Layer 2 of a small transformer language model trained on English Wikipedia (14 layers, counted from 0, width 96). Numbers have three digits each and are written without spaces.
In attention head 1, each number of a token's query is one row of weights dot the token's vector x. The head spreads its attention over the tokens so far by the softmax of query dot key.

Query weights of the head. A number n stands for (n - 500) times 0.0011.
q0: 532302530593532766446349738581594520389576647353642543391493646584530415426419641606555576695486397539478479609412670540521278619609505199406555602572631538683680431333565321619431509465466240612318454437417365621364447489503595421438398585430574461639433475416457587482606473523328620534
q1: 572500677303685415437457623346607558497409422459413499634459382789490364508305548375583530529522305475529361500409488520450486574616462325403592603545672573510541356515424369585377581477594529508563385734589443448433459618459343609469427489592629630868497324407639685361693286417413547549
q2: 599725452406616531458409487491639522624487531529516548471514581518470446464482443410580549560669499434382488528356257590434277658358597495261478485410664580587366500428476531666570577416466520433512466489480570500456449578659541700509513432493428727710465499477368530382341621220655479569
q3: 487329392488313666545516643466595298512595346523511390473285486732609540554302546427471626358388615423469492436686846490388568622757374264479587472684532662480577449481410507439500777383484440664338450562366597753533558661430491401291442484394278482207368471529557508374713392575288480556
q4: 516594499498381584486425608437582375491632527474665280604422523435460518479324570519553617549393593501437623557409416550494651450511453441393579482578498524449444360421451470642473524532554474495461531605658432558477540385571519400516533515450471564517293598567404753342431623385350522443
q5: 710801574530452604437502578388381522475482537425509534550306631403568362253391392586591706638543887397521703587416623411461449470329396401466657591403544483429382502233474625538312442579620421517641603398539502464387580476755674401576625716361453595445338392660535593502547608243589511454
q6: 829703663346414443580466848514431471449644485710578385658255489368438208609447539560777507518151602079510352483436342628725380322669505577457416397243636355582539526432343486523770419444321320665646692518794688487541701331575659783415281485619523540385384757579265734147357548314416433592
q7: 889618683342301612572417868362560368522775609376687420724249672360593203434378715605626538449326771343721503497516608547589395519519420387347756568463600705349472294242333442473286440469648338726540526355500519670454793460632608327395452608297576464349173617686559717145626602431319558405
q8: 246484471720447393502556222276444685442292684489509496404840664525530519610581431718514612435542171530381503472380413715686492486373637307396481663428654526540455282323612452656396487428680543725488617719339439648619399569447669575320648428477535679895450460321292480493315577751641575373
q9: 045430265704651585283525067543598628385518337378291548285758616663515722384514242491398546686673391773544607247666606360233624671411378417470403680709564518449362675592620482621176494338867740269328475407180660607508239707586252569663685310640491513929561349256639341721342456586738504475
q10: 304430609804073563501599324575325706490522538353484579485355509462441346442504333735584396589454286578639366462410416287615350623333800551643326826513673412792454533586698432526253451475583708605339521459373591558299538451362720501154190345520916585923567534598403181447401406377537477479
q11: 572618785475413409535520473572506596479550444323474500623419335323603402413464588720653442707452689298655550483240499356546366364486441644390693541434554691550240384536418477444398422603685363604425504551626538427474667319595650397645331481450596663470424504396526621423452735455386529701
q12: 178350501661545476588560391427702358562632358358460274412689497611661508413526336546602382521598183458772638378514592547598269536596422454579619756543514731520370635716458334551332574602836575632262841318501481782463411138207689303704312318341623645776376492409343725558479628699544570698
q13: 481706701605505419472633315489549668489615436377463546509560458354544485439374524732662528782471578364535516368215367362489441368491533583383586620498585575560297444520428518528327406618827472505379545691706485430607633342663683540586402402553500771741467502341515594495246650511555488623
q14: 776609684461505408466580607539312493539552684550760472599565433340434230534709630505489529393346668388505564645242415543529478326509571588442488467391501397357515551441317540470635470425422407599502589542587530393439707303504549461435447755347645521381527487593543609438541467497293427696
q15: 439513543451558652479561657328449559639566666340551428668578578598379507402562369487620410506705433658805543485521633356477643653568585422622524631605410665806445655557531564485337519573696623562524567277440642479534510695585473468568509526317514432816405624603412377547722579301528269465
q16: 424429533793185648567716302580810457560603653500602600371387326385667552590447677554386310299349677310477590471734677468415560663625732621515446487477389458541490489523528573369492601354321430524444412554539341587610606365592586452342445518342304105100616421608577140418499474714457683557
q17: 638128508576320677549423649737479504343772481589586384646466361686484355594139571509414468363468452584652354464626721496577467431773343377583504468656600770530603407659606471399485565653502372560291431382569504716517403460399645296260426412328480394384310581638624487458657332488256461544
q18: 523302457380454883507465662476561435556750379583842485434410486812440569517260682378467541554403395346554468595610905417362377697690209165598687530811599814509628411507500554494487812459378566634120344317339611853541373516573374436494452655295391433313288553579495638393686396546345558423
q19: 454310486637386555527643365574304450450515533504616521517431405619415569559592466471499487414560449457446460390641665486513450568479417458456665591463461493468454528633682588370435568419427494559466504491505475510624429617397390270382588510372553310413497476567627299637584433575500535361
q20: 643316603458349779592399688665644359513712550482825361539208616824568544457436780495535594240366620505619466425617691555630480724708394227522703527721506796495585454419521568478487571394376462612276538522387529734637481550500622495325388455208497535296215563694486538167665495563369645431
q21: 788613652329292707461327931475584426519620573497796249648266533518561468339439748598607665342416748346514649388477575498532465420699413335505665572480538713451519380161432486479516512538464367709374629481485542543559734447474526367458540455322491576206183577717460792081522564348318416464
q22: 407615485688580419726577568357625481386337534455310581797361424337394419391475358703301581585445484538463331351475334609591391465316503636637378583489583311744570580529607362611539193417540682558572635414636552300386542555350568353308249076843629550784577613478558343389449423561504645585
q23: 535387236465436544738452425571514506407495439603682525439456456485613572496472682559448438449504385309334515378590488447589497428664483474476564366505545406370603239488485399565642470447201624681385429631722134561499427325288302563411391269750216460227503620490570657207422482683472611515
q24: 724779812481349299638518623428615510462489677479522481695393513349460245521476646736704641613252717279527390507225296607791436227338661694426503507289676539628415296311443468538405347504593252695561617726693476377505754345690789580560338610650643653595372556410319694183406610428392575569
q25: 916741737433270295649484771413520409665703828515722374699478637220428243658540670697738526182247509337506397488503272690678635349699610532410517365360476613461504427332329560313563362505284237857650793684759386386551995296537789478343428672378652489354274521727437655207479541473320333463
q26: 474604719642322531597566401509668756350701502216459433562413547416557376225340456813723451786449682454569533360279542357594444459377455503377655752499628581621307384401530408546194269555810467572329629477368634567586645534778593482574447146556579696782370503419410563287406649462472637630
q27: 441597582424665441502626391395441763689638557420523554553513648458501776466454586496829383358688450723491614276521572350450599544673469255514575437672456684321349493457560503321346367766481649379397475616516394473690746522782451620473760272346285237512608370612526624499395667493504409465
q28: 671668745570499505587496528363544561474501622325634532739471537312423366480534591750687467621357621399662447363222409535621424392533462480506679582463614620475350415420433454555315399639902489658493502578757429545486676441615618483465320633443609661679362517423502683334388772465459677535
q29: 704600656332448476467447610655433588640531680511657419532519437379557394507666689496535438544464752459489650632084612378486562392607475564461692395432413668399427451416525625437606562530422331678462385550574466381448751394661466560639474655311483519216398474547570629448572739488308561687
q30: 804504632417336341704543606733409534588704634601731597506376441315632286581790605398571508363289748485316645722175476476478599347532439555438470419337499394364530438336496587330569421500080417528608566569427499376469700303616450587431642532415479411064462568746526511285534497477336478590
q31: 334349314519588636426550476295502296495434373513338509455630493657427605596315451399319479394541228580524419486891430636604537623480580486558348474491397275481724544649468427510585492461478678385507517433511415627517280568199509387401473515567566393561625469432556443670526394678583437417

Each question shows a short text with each token's key, already scaled and adjusted for position as the last token sees it. A number n stands for (n - 500) times 0.0017.

Then comes the last token's vector x. A number n stands for (n - 500) times 0.0087.

0 " dis": 493474474524429516430360467405425495397458457423409517554441539440415510456466296615424567630452
1 "co": 503407445510446463421413525502503369486397437563428560524460545512436631458522445503461428396650
2 "ver": 584521487492547505532485546514377427619437403511412459560494617530406591488580517574370414426590
3 "ing": 344764657569701428529546490526347400681464481609366398608396630600530587514634661604557452462547
4 " and": 531491380733525296551483405289335667490739554380553556670523667566654649717681660581684637497383
5 " ": 520573536474454429395347457237462481521443515421418485473471444380608618340619318544431448538609
x: 639482467519394531469517537502508491516585498500541482501452502483532484467517509485496270385511478514507522461655509456453522542583477518534511475492484488475546579522494513381521504498474528533533520504497483485507545508472417506456452477454490446361482499651513430479536483485478494476
Which token does the last token look at most, and with what share of its attention? 4 " and", with about 30%

0 " the": 503431644560592345598569286261283809431773595471588401515358580618549652741661528470719651446377
1 " organ": 509508489456505518622558419333391424523386526578535372393476484580575424556572402465390469606452
2 "is": 425447500433553565500441497474474505593543540450469461492441496522439495498537474380432476507549
3 "ation": 423539474544648529510668426417396447558457573506387470527471679654498506543555618555568591580434
4 " received": 582629522671538517717791296219363593695572682633489639714510799801500439710786519408691592547401
5 " $": 328405429552480519623521344338342592619586526511581480490504632550459493534627412501535566528479
x: 552520506548530502542451559543511322457444491468534480577541460480517514515519573384484397553592465483446539508566463656437539560507539464448447474461488391494449545559529591627460445499484528503516366516500478427383619501486405484482641518481503455347489398538473461541492534474535454547
Which token does the last token look at most, and with what share of its attention? 1 " organ", with about 60%

0 " same": 457571620640675424645733377284234652618656506545505385543340671774473621675788637512557572497452
1 " year": 485609568526610606656686414323365470611481631581552438528456638623506440585752591436545580555457
2 ",": 621536481666546308664533477273375618596781569445492631618469655605644542748735701568651534470468
3 " the": 498631586627560350627637250232231856469821620491449521688371621615520620751718571421755688429344
4 " organ": 483617574478518499640604379295331441546403543581473542457453505599584436563627432450402493607441
5 "is": 558532509466551576541449479441445534625566575429508460510401513540449478507578476341436504539526
x: 531704536529484439381544486529519470500537474457554470497584462466450487544499629488542629398516452523571442545506521438459441479482519467528369443450483477522523445417509516498601527543502447409504448502508528458510403510478433497474541505485438553478532539702486454432492429522417533550
Which token does the last token look at most? 4 " organ"

0 "el": 499422596501604444569517535482359488671573443521561406489473561660494645567672709493517453421529
1 "s": 516493561420476460456397532431479398527472511387576433492501515472506564517588417497464409492603
2 "\"": 446482516441525539558583429359446485628554482611513424505431508569510492557638626460558470448487
3 " provide": 487617525666551458634691352297290581494606493575497528595450678741424490698687643543593539526369
4 "d": 573584551513614572527533456444521468616433486567438525519436592577455612456606469367444347423652
5 " the": 579579460673547315591595287290234803449799554514523629690436621586521638705637545478761653361387
x: 595485499484496490517465634524532220512548473530473521508360513495470468588472489465499421524277359472511458474499520622429433487487474518542404452512495487499506513531536442535519506500487506513515440463499493535513494470520499545503477498568515411449515509510506536486509358574512515518
Which token does the last token look at most? 5 " the"

0 "ally": 521380654574647418629434470435340482628524498603605316421340574626553562566617497618475520534492
1 " con": 457546518602640558482558401319403400357319483492565361525357569557509563522571320489428534551497
2 "s": 461517559418472479472379529438485415520484512368559433468479488452515549530569355456460395475626
3 "ist": 521634601430595557598614438436331492515526524534505579530405536626508398613748616366453441481491
4 "ing": 514773633594680415568605436474331461670501535619303576671385643620552575579700665522578481484506
5 " of": 417458419610601354604515306310275616455653573380494617637482643579662576681667537602688607565414
x: 610434494436468550432535524507479059483489480504510484525532520529494504518460448463431583505537444541430469525496489553505477404529553556522431497548443452515552484504512559429563477472402447602528590504482535515424440450505426453535506477461503471499534490478462548555544554561526482587
Which token does the last token look at most? 1 " con"

0 " would": 473531598579563478560610385268429654584597684590528460514318639585515538635685454432600599566441
1 " later": 496444555534519481606539399281337550623497580572496467480430558596566590636758534471477583653383
2 " become": 436603700657525387640620351232373637559587633637554340533430600729589573753740633619634642672303
3 " co": 559323479478361430436442493393421392467380487561494437448490533499530596455640378550426473484526
4 "mmer": 575560474556637566521445469485336447463494420411523576558488646559432581495600571509356479506546
5 "ci": 540551524496492489520582540523560337411321441640357446460378455564445511481521612504306417481550
x: 486551542516482507543588459514515746432457461404567364508554490475390450470484571503451601460504501480450533499583524503533539550428480479473532558514514453515523557487409476471536492479464422451587518498539473548526479470608505584507482480500417513491501569482471588500539352525458453508
Which token does the last token look at most, and with what share of its attention? 2 " become", with about 30%

0 " years": 480563482551582601568713442289463498588471617527520407516475656628510400615660569450571569614426
1 ",": 564626488674563325658538460299361615579779547418345629651466668620606516738723687576631525449490
2 " the": 481612610606570367626625249243227862470825608459469466661373628624499603742705559428745687429352
3 " N": 608425402437321452386419485430530456561473459544528459434598571439536536463537332509465464427624
4 "G": 474492570391460445470500384381469558533537486546418459423469450425584571528496442400575518451467
5 "T": 543523539509524476503489380453416473526442440510413589491461543426510564460495406490519487418573
x: 526588454473491530407562603514493550526461505600458480526499545537418574517543506470577473495516403487512547470502562622469533552519500527544547484593482492463350558500485539450523593530508416496487436526612451566463650503462502519453507568415544524457611464554497468450505443410527498550
Which two tokens does the last token look at most, in order? 2 " the", 0 " years"

0 "se": 510539654561634561542662491537368450687517439507579385535440609684381480474563628615570490421494
1 " of": 554601602579645373627536290295255641454662602366448459619418620620623565681688512595676627590401
2 " b": 523421462470506464503455388402390461515420466433500502412572536474563555391495248494509512551508
3 "ring": 356768681662640440629607424441284467585495541587353479669391658659541528627735632486503514548433
4 "ing": 504747608615662395569553425461291463664516519572318552679408665618540592573703637545560488497511
5 " a": 344382272630404305491557354365293624626727496504670543660681738646369624548743482750671616403558
x: 607428542404506493466476517535517261371527498450489537517433493447595410589541510533613449469548439473483405452525521711412538524543461477494510397502547549495562378489502472564528461457531516515533502562469504501490379522514469543488493495536492483475533534637471493543547538521450509420
Which token does the last token look at most, and with what share of its attention? 3 "ring", with about 30%

0 " Africa": 460544570448566544448620503472386441588466502658599430544481552514425433504565712601507530421495
1 "n": 442596504536553552469563563546517418737497438540401510590543604537391536459625650457413368402662
2 " count": 513580533440533596507609396410357407484413549521464537496537538489538348552665582528488489583445
3 "ri": 577510496514578534549657487486446490541431496588521552544458538559388551461584645439375453493533
4 "es": 541527464544501482465590554483451364621432528548367536616500599594422540497643629567518444484549
5 " were": 487462413673513449618695294231415749529684783520576595623585721692590547727708461458796713624313
x: 626496435472504500416488561545559237471466476536462499501552574475530505494526543440539504527511525497508498634585499600568524508422465545504576410545477481468564486479485445557510598581551518534429558562488520477425431418444361499464467551584494521413559482455556460507536416572543507554
Which token does the last token look at most? 3 "ri"

0 "===": 506537611481599640593733324209425815620756662410588390600419570624464411669658460274730669588287
1 " Mi": 594366467385429423431392422428501432442502459564620535480445396381488535502464399472439479472488
2 "d": 405539566461621604520520458464558470592432495559472443460421522531451603457598459341429331424660
3 "-": 499547523532433327376222564359425390486556414374413453487534470420700655527540355690547457393590
4 "la": 530439512457546526501514488464447475448440468414518465472437451573486596491557539468462424476532
5 "te": 458500547607624515570439464472403428559462424505531607654466539585457568464537536502375463477549
x: 491471619462562382485582514476502725460568544452492481580522537532415588535558463393468546445438524538497410475468569521451488503561569507466506472558496459476631399465448446505556459457477493532551522544502499554487549602427527469499449523485417480393534469477501467361460524472590544479
Which token does the last token look at most, and with what share of its attention? 3 "-", with about 30%

0 " was": 428573640653587436651758306193392728598651835590491388511433663708608521736797471469792719621338
1 " per": 594527461583475319470519325271228549435520546419414477632528663535523669557732417622494643608487
2 "man": 519537536469562519589477445400333515562619501413550505545471547536438516572726597473344482525470
3 "ent": 404669690591624472630604467476410471620453538636422489642393604672569589620608704502498486432503
4 "ly": 511562521594589422599446501447439432689505484614522452553483612631521566562669597668457467529541
5 " close": 586519523722554398607692340302224514583476489639561670610572762670493584640698496472539537465455
x: 563488408446539478576467550433472526548410523510383425441502522494541486516524499476480404518483578451494431550583413646463500530471546526520689553580528525456564583501509541487538490538548555489519508548513500495592509534452498512508430547539540457418472464424461626564563317487486531505
Which token does the last token look at most, and with what share of its attention? 1 " per", with about 40%

0 " F": 516548457372414482318428466398523403409372499552535586458568443305576536452526435498481481479497
1 "le": 511476520548490430462510589501457434598408438546423591578522481566470595429539649605439458480510
2 "et": 654523449517588578503611476501422442555403467531461606639560586591438586472631730464403444467552
3 ";": 670399395610496355643480313163377679503793552355632606533556578551710644721763556388624488438558
4 " the": 551577500658544308617586241249204838422815616448483561709438621584545649761712560441735693434353
5 " lo": 578533548609552381495470345303313498315421480496521542571475523545550629624618487516414490582443
x: 492474472481567491551460549396477536509531516535463516439596566501517430502546508426639418452491525526371429551481494533512499439512512504456493515560518469508665526464574543476523506416557511451541447510558535442531488411539482503514501521555460429388550506452561656565533528384515521612
Which two tokens does the last token look at most, in order? 5 " lo", 4 " the"

0 " and": 469530639664580320596496362242317722461751614364486476634348630609650651736717612517671676550350
1 " sp": 457501502571490422531522413366413565447464488639471493491427529534508584536526484467537536510451
2 "ur": 544492514481593533526435567556362450604465435359448474496456471456476503507550527391255389436583
3 "red": 400624633624571370584565480338303556781645589459300526671429690594592597714785648287579471500481
4 " by": 502633495708540321631508361274356595504610565480470566731435618640694604692648637599688606526446
5 " the": 565553446678538303591539289309227814444811548472529600695450618561524655707630533476738649362399
x: 571485498466491502499472646516523227515540471518473523512369520490474487589470461449524417513276356483496465482484519626433450491468465521538419442516491494491507511529527448526509503491492481496510421469488489522510456458538480536497514505565514399441521493498523520489518343563506488521
Which token does the last token look at most, and with what share of its attention? 4 " by", with about 30%

0 "ment": 473557529515671667571705419463419436457436551538542378470480536630486407520607652445449511536453
1 " in": 488578635725633303562528384249364538459590603389601329662345704566606587700705588513615570551510
2 " ": 507484490449438427419387419222442482503455548408567474459495461392601581354656295523425467558590
3 "ad": 498509512531584584521522488512461387613498461571480478580470606573391523514641558485430377368626
4 "v": 573453478474534579548398441495519383530413491541639603513546564490521513454535414432371377404728
5 "ance": 551494492599636534561622394425312375389408456466455576553485646633470507547604641508401474460503
x: 637508464553568438485566582486497602540456507509504524430557486495455583509561490540538499502397599448499453460601483501464579501558571527449594566528466450492652607445445482478638389543518507492581517573530466476462553503513458500464558580518494477502526612491486521526492543496479542590
Which two tokens does the last token look at most, in order? 1 " in", 2 " "

0 " dis": 493474474524429516430360467405425495397458457423409517554441539440415510456466296615424567630452
1 "t": 598550500483555595510482497531514398524409445451444531528481518522429548430518433445408418433621
2 "ance": 395592537594667550555658435449343365418397430504550455534441613661460507554582700535426465453490
3 " from": 558751554778598391680647297290308592501537586517453632729493759731695499679650553533665593551422
4 " the": 560608512662546328599577292315240803440802549479478573688427615589509617707628523485741645364398
5 " general": 481470485502553603503597338322314521463443480522549656521503641546411417554602494581406530568467
x: 498564599496516476500446541490400503569470493545492408439588468412535550481469444437510448504433504435499529554597530635539527578474521513467437500566543540553488467484498547399624449560468528453552519492465538476398563429480413609385535479550532489438547526541488592575508408477551454443
Which token does the last token look at most? 0 " dis"

0 " Ch": 559482505331451429426396524533539373488435430635496533417458373369554546438502418605423383402582
1 "em": 484479549345472537589647628570481401599375532537647403420546480599566420502539619509498450486485
2 "ical": 458750586666738531597779454537324556620599484581465533670388683702384442575604722509573529424447
3 " Bro": 387440597395448484440504409425509525369435528576535499467364435463530527537478396406502486482413
4 "th": 606499524570624509589619425530366465582461494551591614645493636619408489512582533535491470378586
5 "ers": 614557488469467444372524599494466334555415551580490557496492579488498479430573510620512465484541
x: 645612466555520403471617533493521518579556500491569495466611461521504408476510615629492484496405568458528518522573488513591559420518559461512435444453512481545478496511508475446628446555490525516488459533518507426451552443462401473572420518447447587560507564508571465449491489431458519402
Which token does the last token look at most, and with what share of its attention? 2 "ical", with about 40%

0 " ": 576423468460439380419336410164438502504458572391466527486530458370653648389678345545446491589586
1 "lic": 497566471599587577474460490545449404399401343503325535577495507558518516527460649518408397451574
2 "en": 591549562569657629570592574607374444752558421480436531713461588637328515456600608465434417385596
3 "s": 438525533430466469462402531435494414524487519370500468525490503456499557546581427481477410491606
4 "ed": 595669541605575353553685469401287406770491539565305612726509778683544622614789639444626444436555
5 " by": 522566425695530317636544330249343602489603612505487619723459621629693594691691653581674632553418
x: 563478519481449468433495620581497215463475458496532491471441512458493485545449553400377561409491475518369514485460506437552477481544465574545487453430476411478601527533474528457611441470484500515567461511497467491560374375488424485535479516516512483506469559446489435416503567509447515491
Which two tokens does the last token look at most, in order? 0 " ", 5 " by"

0 ".": 473508505586548489577577436334355656629723499478526575577439645629482534635718677376648511418447
1 " It": 541527580571547459576639326307288736646677619473427474567383680639448520711697635401605705595313
2 " c": 564396483361391413400435409392380506578500542478559521534533542396506527432583336518566537474532
3 "ite": 494668586579645479628602413423305480698534489521502511628428631694549594574684676512510485512488
4 "s": 474558523454454446499434506380457458576527542350435497546481542480510562580644436458499430513582
5 " American": 471464386571584520445522352429321534487585463525569704655467649532421489529609620571519536443478
x: 568504530493462466474505564520436386456555529527465514392511394514514495493521453516535450521434574489552499508452533641493572374537502532436350494451512475518513554514520505504726448517473482570562440457535548515544415484538564439461500532486515515417525557476415470631464484500499626504
Which token does the last token look at most? 1 " It"

0 "ist": 477575599408603585607648452448376496539517540557504345454447542632472382592744641379453445490475
1 "ry": 452587551560614533525555496520334441593471455529437492520489615620405511541634610539427489450503
2 " of": 580621568592631368624544286280263644449658609368517529654430633614631565684699526588677631596391
3 " Su": 444432425365360401424524456386417466436510528530543418491552477453497514481637453504503505524483
4 "pp": 531601546509554599522463495566429362463414431507463575606437587502461483424612469488371390401603
5 "ly": 470570495596585415595458485449395415670491483589523523582499626622510544543677576669446467526549
x: 632449465522490453566537480547528450410434548433525598491641468487458544601544482451462559431474456526538528443597505540468454411500483527491474372566540472526577450439494675470560498549454459509461602472483521576538546440460471438422466497495435559477523511522414468492503569479471487446
Which token does the last token look at most? 3 " Su"

0 "ver": 383486532484572525509495540485378392622408401542480453558508603525407592492609561598376411441588
1 "n": 447593495559560545458537562533502403728483417525394505598551610533394553456614623464405366399675
2 "ment": 447622530528657619547722437460429413466423552542467512516512583636495450527635732479455509556445
3 " in": 406701511771591291545542387245370525464579596405439504726437735549610598699708619518625564545512
4 " ": 441513511453446437405392432229445471512448538418480479463483452384590580345656310535427459549598
5 "ad": 528521453540560571508523502519466361618480442584505508575490625578384535505636579506430366361636
x: 583527533444530486551591512519506514480484518547561499472551511460521480538493540696535488503507493478521413447586431630433580653454587533500537430463478532536556532451566602484580541516480518535480519452524473506733508573561497447502557506444463489497573472535433484465507407519453487569
Which token does the last token look at most, and with what share of its attention? 3 " in", with about 40%

0 "e": 396624575532524507465544486480393458645548455401400625652547559579418540528688642532471470447542
1 " the": 419504646574578319592589309285276796444780597502554388574368595608543652733677582500740653415373
2 "y": 477461545512610487605566442445416522600495579543555356428450544646491563534630555468427525537464
3 " dis": 524458422533396488440438477381398456475444450490560489545463572486395529469578429672427555632432
4 "cu": 475601552526567451628597454494462492471498499543528431489366461594566587552555556397463465483463
5 "s": 539579535444461463472380518403504432524484524350442499517471514471514567550582376482461410517602
x: 631587455523539427486526461489541568514479527466687480447532519528497511476511585545508577486408498496502466505611486488558502478518519466554455346458460496502576474551489482468488525488466480476478402488496547459391436462469378526480475512445475517521592474581531560418408495465530474497
Which token does the last token look at most, and with what share of its attention? 1 " the", with about 30%

0 "ain": 464541637544631583606738426439275516670500537598551338495479579677491451619712751469497507541395
1 "ing": 444525702511711435549605460500338427691480515640697225491373593623531581539686700573575465477526
2 " st": 584557502549506493439517430455375423475430422582452576500430578522451518426582411585441474410546
3 "at": 552514462534598604580589440594334347554357396557658614600464578552370524429533574457385420394604
4 "ure": 449618638528632469591544526571312394579480450496444538567384529593461486479569616659450488461455
5 " at": 316422253623388255546515343280388530697594554586527533584652777629569651611761628612629570560489
x: 636528541404500580537548500469520311363489534573478520486526453560586446465497556509337506521464453536474565492518436680539469454528498501538449516474482464496570464498513608442551437366485489510486454534496525522591395414532399545484483559466524494459449433489499441453538587544383477504
Which token does the last token look at most? 5 " at"

0 "ted": 607459690565682443612614474350311372720485498566730213465407678687591559630762573513608454440553
1 " to": 565512562604502343574582295218354624448620613488465477586368629607609590717743522584589613613410
2 " F": 437466548336426478356427394343441482378432554511560522386452428313596510491551278417489525517457
3 "E": 383439553480454462468437422411351486498488450475476408546477496448503605506494401471578554380496
4 "S": 474479443423379482382433463397398435618502442488501480497577546393506541497595437543591510431578
5 "T": 520511545505544507498454371421392455503433451504426584504457509414530568466516397467509489432578
x: 526563413458476503426563621520494560507453485591457489512492534544410590509544508450583477502522434495474544479496550609460525539526519551526526471591477468483360521485487527465531588524496437509482454544625425561462640534470516508490482530421529499424602457556480432460505492395528525552
Which token does the last token look at most? 1 " to"

0 "and": 432592637548633610529660475592423370654374502561595366564509593591450451403547629481429461444540
1 "ed": 354602692580661420543731507454311364783460518600675328590468750714492583561784666491607419417565
2 " to": 561516529623488329560573304238359607444611604486532492600393630592610596703735528610575603612417
3 " the": 491600582617560338587583269285230810418790592473435497665388590573521633706665526460723666413378
4 " north": 666560477706543411524676388351305437632483503690509672671545780702525528614707599553592523509472
5 " ": 514543512451425399401417438220455494542452538422419463453493464389602620356683347544438450571593
x: 629503486501396558466517522501507532518599487509534477510449516476553471474515529495499281380518470503519521453656522457467515546607453494539521492489481509468532557521486548358496507509461497511516501496482502475501550467467455524478471498464489460356481486611524456499544483490471476496
Which token does the last token look at most, and with what share of its attention? 4 " north", with about 80%

0 "===": 506537611481599640593733324209425815620756662410588390600419570624464411669658460274730669588287
1 " La": 536481484478393390359377426333424520346478506498511635543412464380500622542514398513458522482494
2 "te": 544591648567622536545396467465418426549454419498480479536414492561449570449511501513356459487558
3 " 19": 502504506522520358440507379285361528525473556447532523504527481458696635538529460504607624516468
4 "90": 533603533487583449586572437383468589662504563475472460515502473482564651545589674376516512481552
5 "s": 549551537431469488456387534431508413523483519368429523549439483448484546521578408489460409501602
x: 639581465518520403484529450486544595511476526452669480443537485537480514491518596552520570490400515490495470499610486470550525477539508490556459346453466493517554454561499449472506515486442493485491405505502543476411427477464424525507453491435465526533579480587504547420398513472526514494
Which two tokens does the last token look at most, in order? 0 "===", 3 " 19"

0 "go": 409611490475527556536555451570451402637473434502378647573595561535377511506602595461400403424581
1 " Democratic": 442735570595594477486709404446325478458478481627346475597494602582447388620679715629446558492446
2 " Con": 476629480537527554373664391345491385380323558649511549620458608524460474488601436503442572569439
3 "vent": 577574569543498506587674382396324565510473541452522594647543562622521540630616619467531579553391
4 "ion": 493480396499568561534623526551370445656500511373494481578527611635435490498628706572451564566434
5 ",": 313283359651508306643508439306362646530778563380584507538599640544645535739709661562603543464478
x: 521499480486503420557530485503519070555469474463529476560553468479517516538551552478464580456482544457473507463511508565432545497449398546508502462493455528481500465575548413372534501528482505522501417506492458485483541482507494404530562525521460525357483535449475537543529651512524498571
Which token does the last token look at most, and with what share of its attention? 5 ",", with about 50%

0 "lu": 497447557534523408528529582515491423661481417581561456525476525655488619444631621577378360433607
1 "ke": 519516649494580485556558454458344484540492521554610405511397502589509555563666727599518506536417
2 "),": 614529508675515336673452364195320644576784578379507593657475656640660518793747567539657587510450
3 " Mo": 457570563527520404499402362371378524506544517441552539612351551448525568517577299519460539492516
4 "on": 498532404616612591528507479470393427608462516451481517623521663620423537508618537437382470471574
5 "sh": 326367404436595660525414434484462587710561511400712450514560537500384532431541466452448501538562
x: 555568491461415433510501530428489513471490554604545498608541501482539580555479527494705569438519489556552487539503427472511468511464565510447421498501539530475529439442524514548534533461448504527477552547474548460456320525404362562515580512506469501419500370496501485356454539470555558478
Which token does the last token look at most, and with what share of its attention? 1 "ke", with about 30%

0 " for": 521499637538592389582445333220327671447626574371477363521400533582676599676638552586601621652363
1 " play": 448526609599603490616451359320255464536530507483437459523453531608586552673729548475463538537452
2 "ing": 339632725530688406568494407428287480621515543549567306546352545566588620593707611497532498512508
3 " a": 716471461659465323498512326301280649578735543492564616747584678621438645604782487695647639446524
4 " sign": 547580585491544531620552361290317504662530532551536513560469577572620553696726607370501503527468
5 "if": 535533570514569498637551483476458564620421603551463562603403511563631576520534689386421559623418
x: 399525576504396559431519555495476519576505491465455476621579520546530596458549653521423520532465470513411533500540443495392531561424514485492305510584513436441430553483603585540546472496455454440437671444475503469527546467534467470491496484510463455377435493517565531471467461514451458451
Which token does the last token look at most, and with what share of its attention? 1 " play", with about 20%

0 "ck": 484533633548608439448466518552330361631507342577503379608465599543428600459649642640430388360643
1 " a": 490567610683509325492538295245281709582754595467310538736524730651450655631810470695677686517480
2 "es": 375518564541512452443487516428416405600470521511559459615435591563444591510662534566486457504556
3 "the": 527620579592592410638541306391255727510695513443496547680359544575485602650604575437548580454425
4 "tic": 577614543601722556565545366534342473526481422509537684645447641582432558527566532533470451375621
5 ",": 348379400644509286618430455274352614550778547390526470529561640517670575732704627607614527480490
x: 524484455482503449564555477514523046532478476490490501545553510473526504560541576480438582436458528496496491472519483594468540494455461533515435478475437515482571444577549449372530543546491493513519429499503453481468500505485527422487531531522488424344502496449510518559527637494525450530
Which token does the last token look at most, and with what share of its attention? 1 " a", with about 30%

0 "ance": 560536561571683567562712423435329363423392442539569389513420579663451492566627741514433463438491
1 " pa": 546463539510469440539531378295475457507392514601552431476432495565618574579534500546555500563470
2 "y": 501520561521613504581612482544388471622488514576556425497442538634422525475603623505425496455496
3 "ment": 496591546530655605573680455493442431483451549526441563519487594648505449517616706461430494541455
4 " for": 483602477620565352556502362258351635492618521413511621653482617605672591674631638645630587608374
5 " American": 448467408567593525448430346431316548446595453467556685646452614507440489512568542558481536454489
x: 554488510482460476471501557516438363453546523515466521389517393529510503501511408497534441525441556490535492499449539626465585378531496536441343497468505458510535563516515512498722459512471486566562437457528546513545385501553502426451517518481514483396528559480424462644484466502495621507
Which two tokens does the last token look at most, in order? 1 " pa", 5 " American"

0 "al": 427499615538672547550619454501424448546423456556581326423467534610512543535583677491437424444541
1 "th": 401623633535658529560644441528387441585439514582412477550462601610405457502597541559497462388580
2 "ough": 551610519592639545625670516546344467691512474583465530575474697630393467540694710589486486489440
3 " the": 502629576625577317582621301315253794458787571522405492679397615591514644710663590506760645368392
4 " w": 559513548428535500484467444373454594580556606446413461503469526429475529436585288430514534539454
5 "or": 524570540630671420573619481491349463517416445519460621590423579635576632588576678551400476482492
x: 553479586529469440485447543479508504503541462484564507484514556508385516551457596562445576536477540474526528509503491586526470559468388438555425575592536496475634666477502633304574458438481458418516589527446481518486503501501532526536487552546509473487528526490469598556444435493552548506
Which token does the last token look at most? 2 "ough"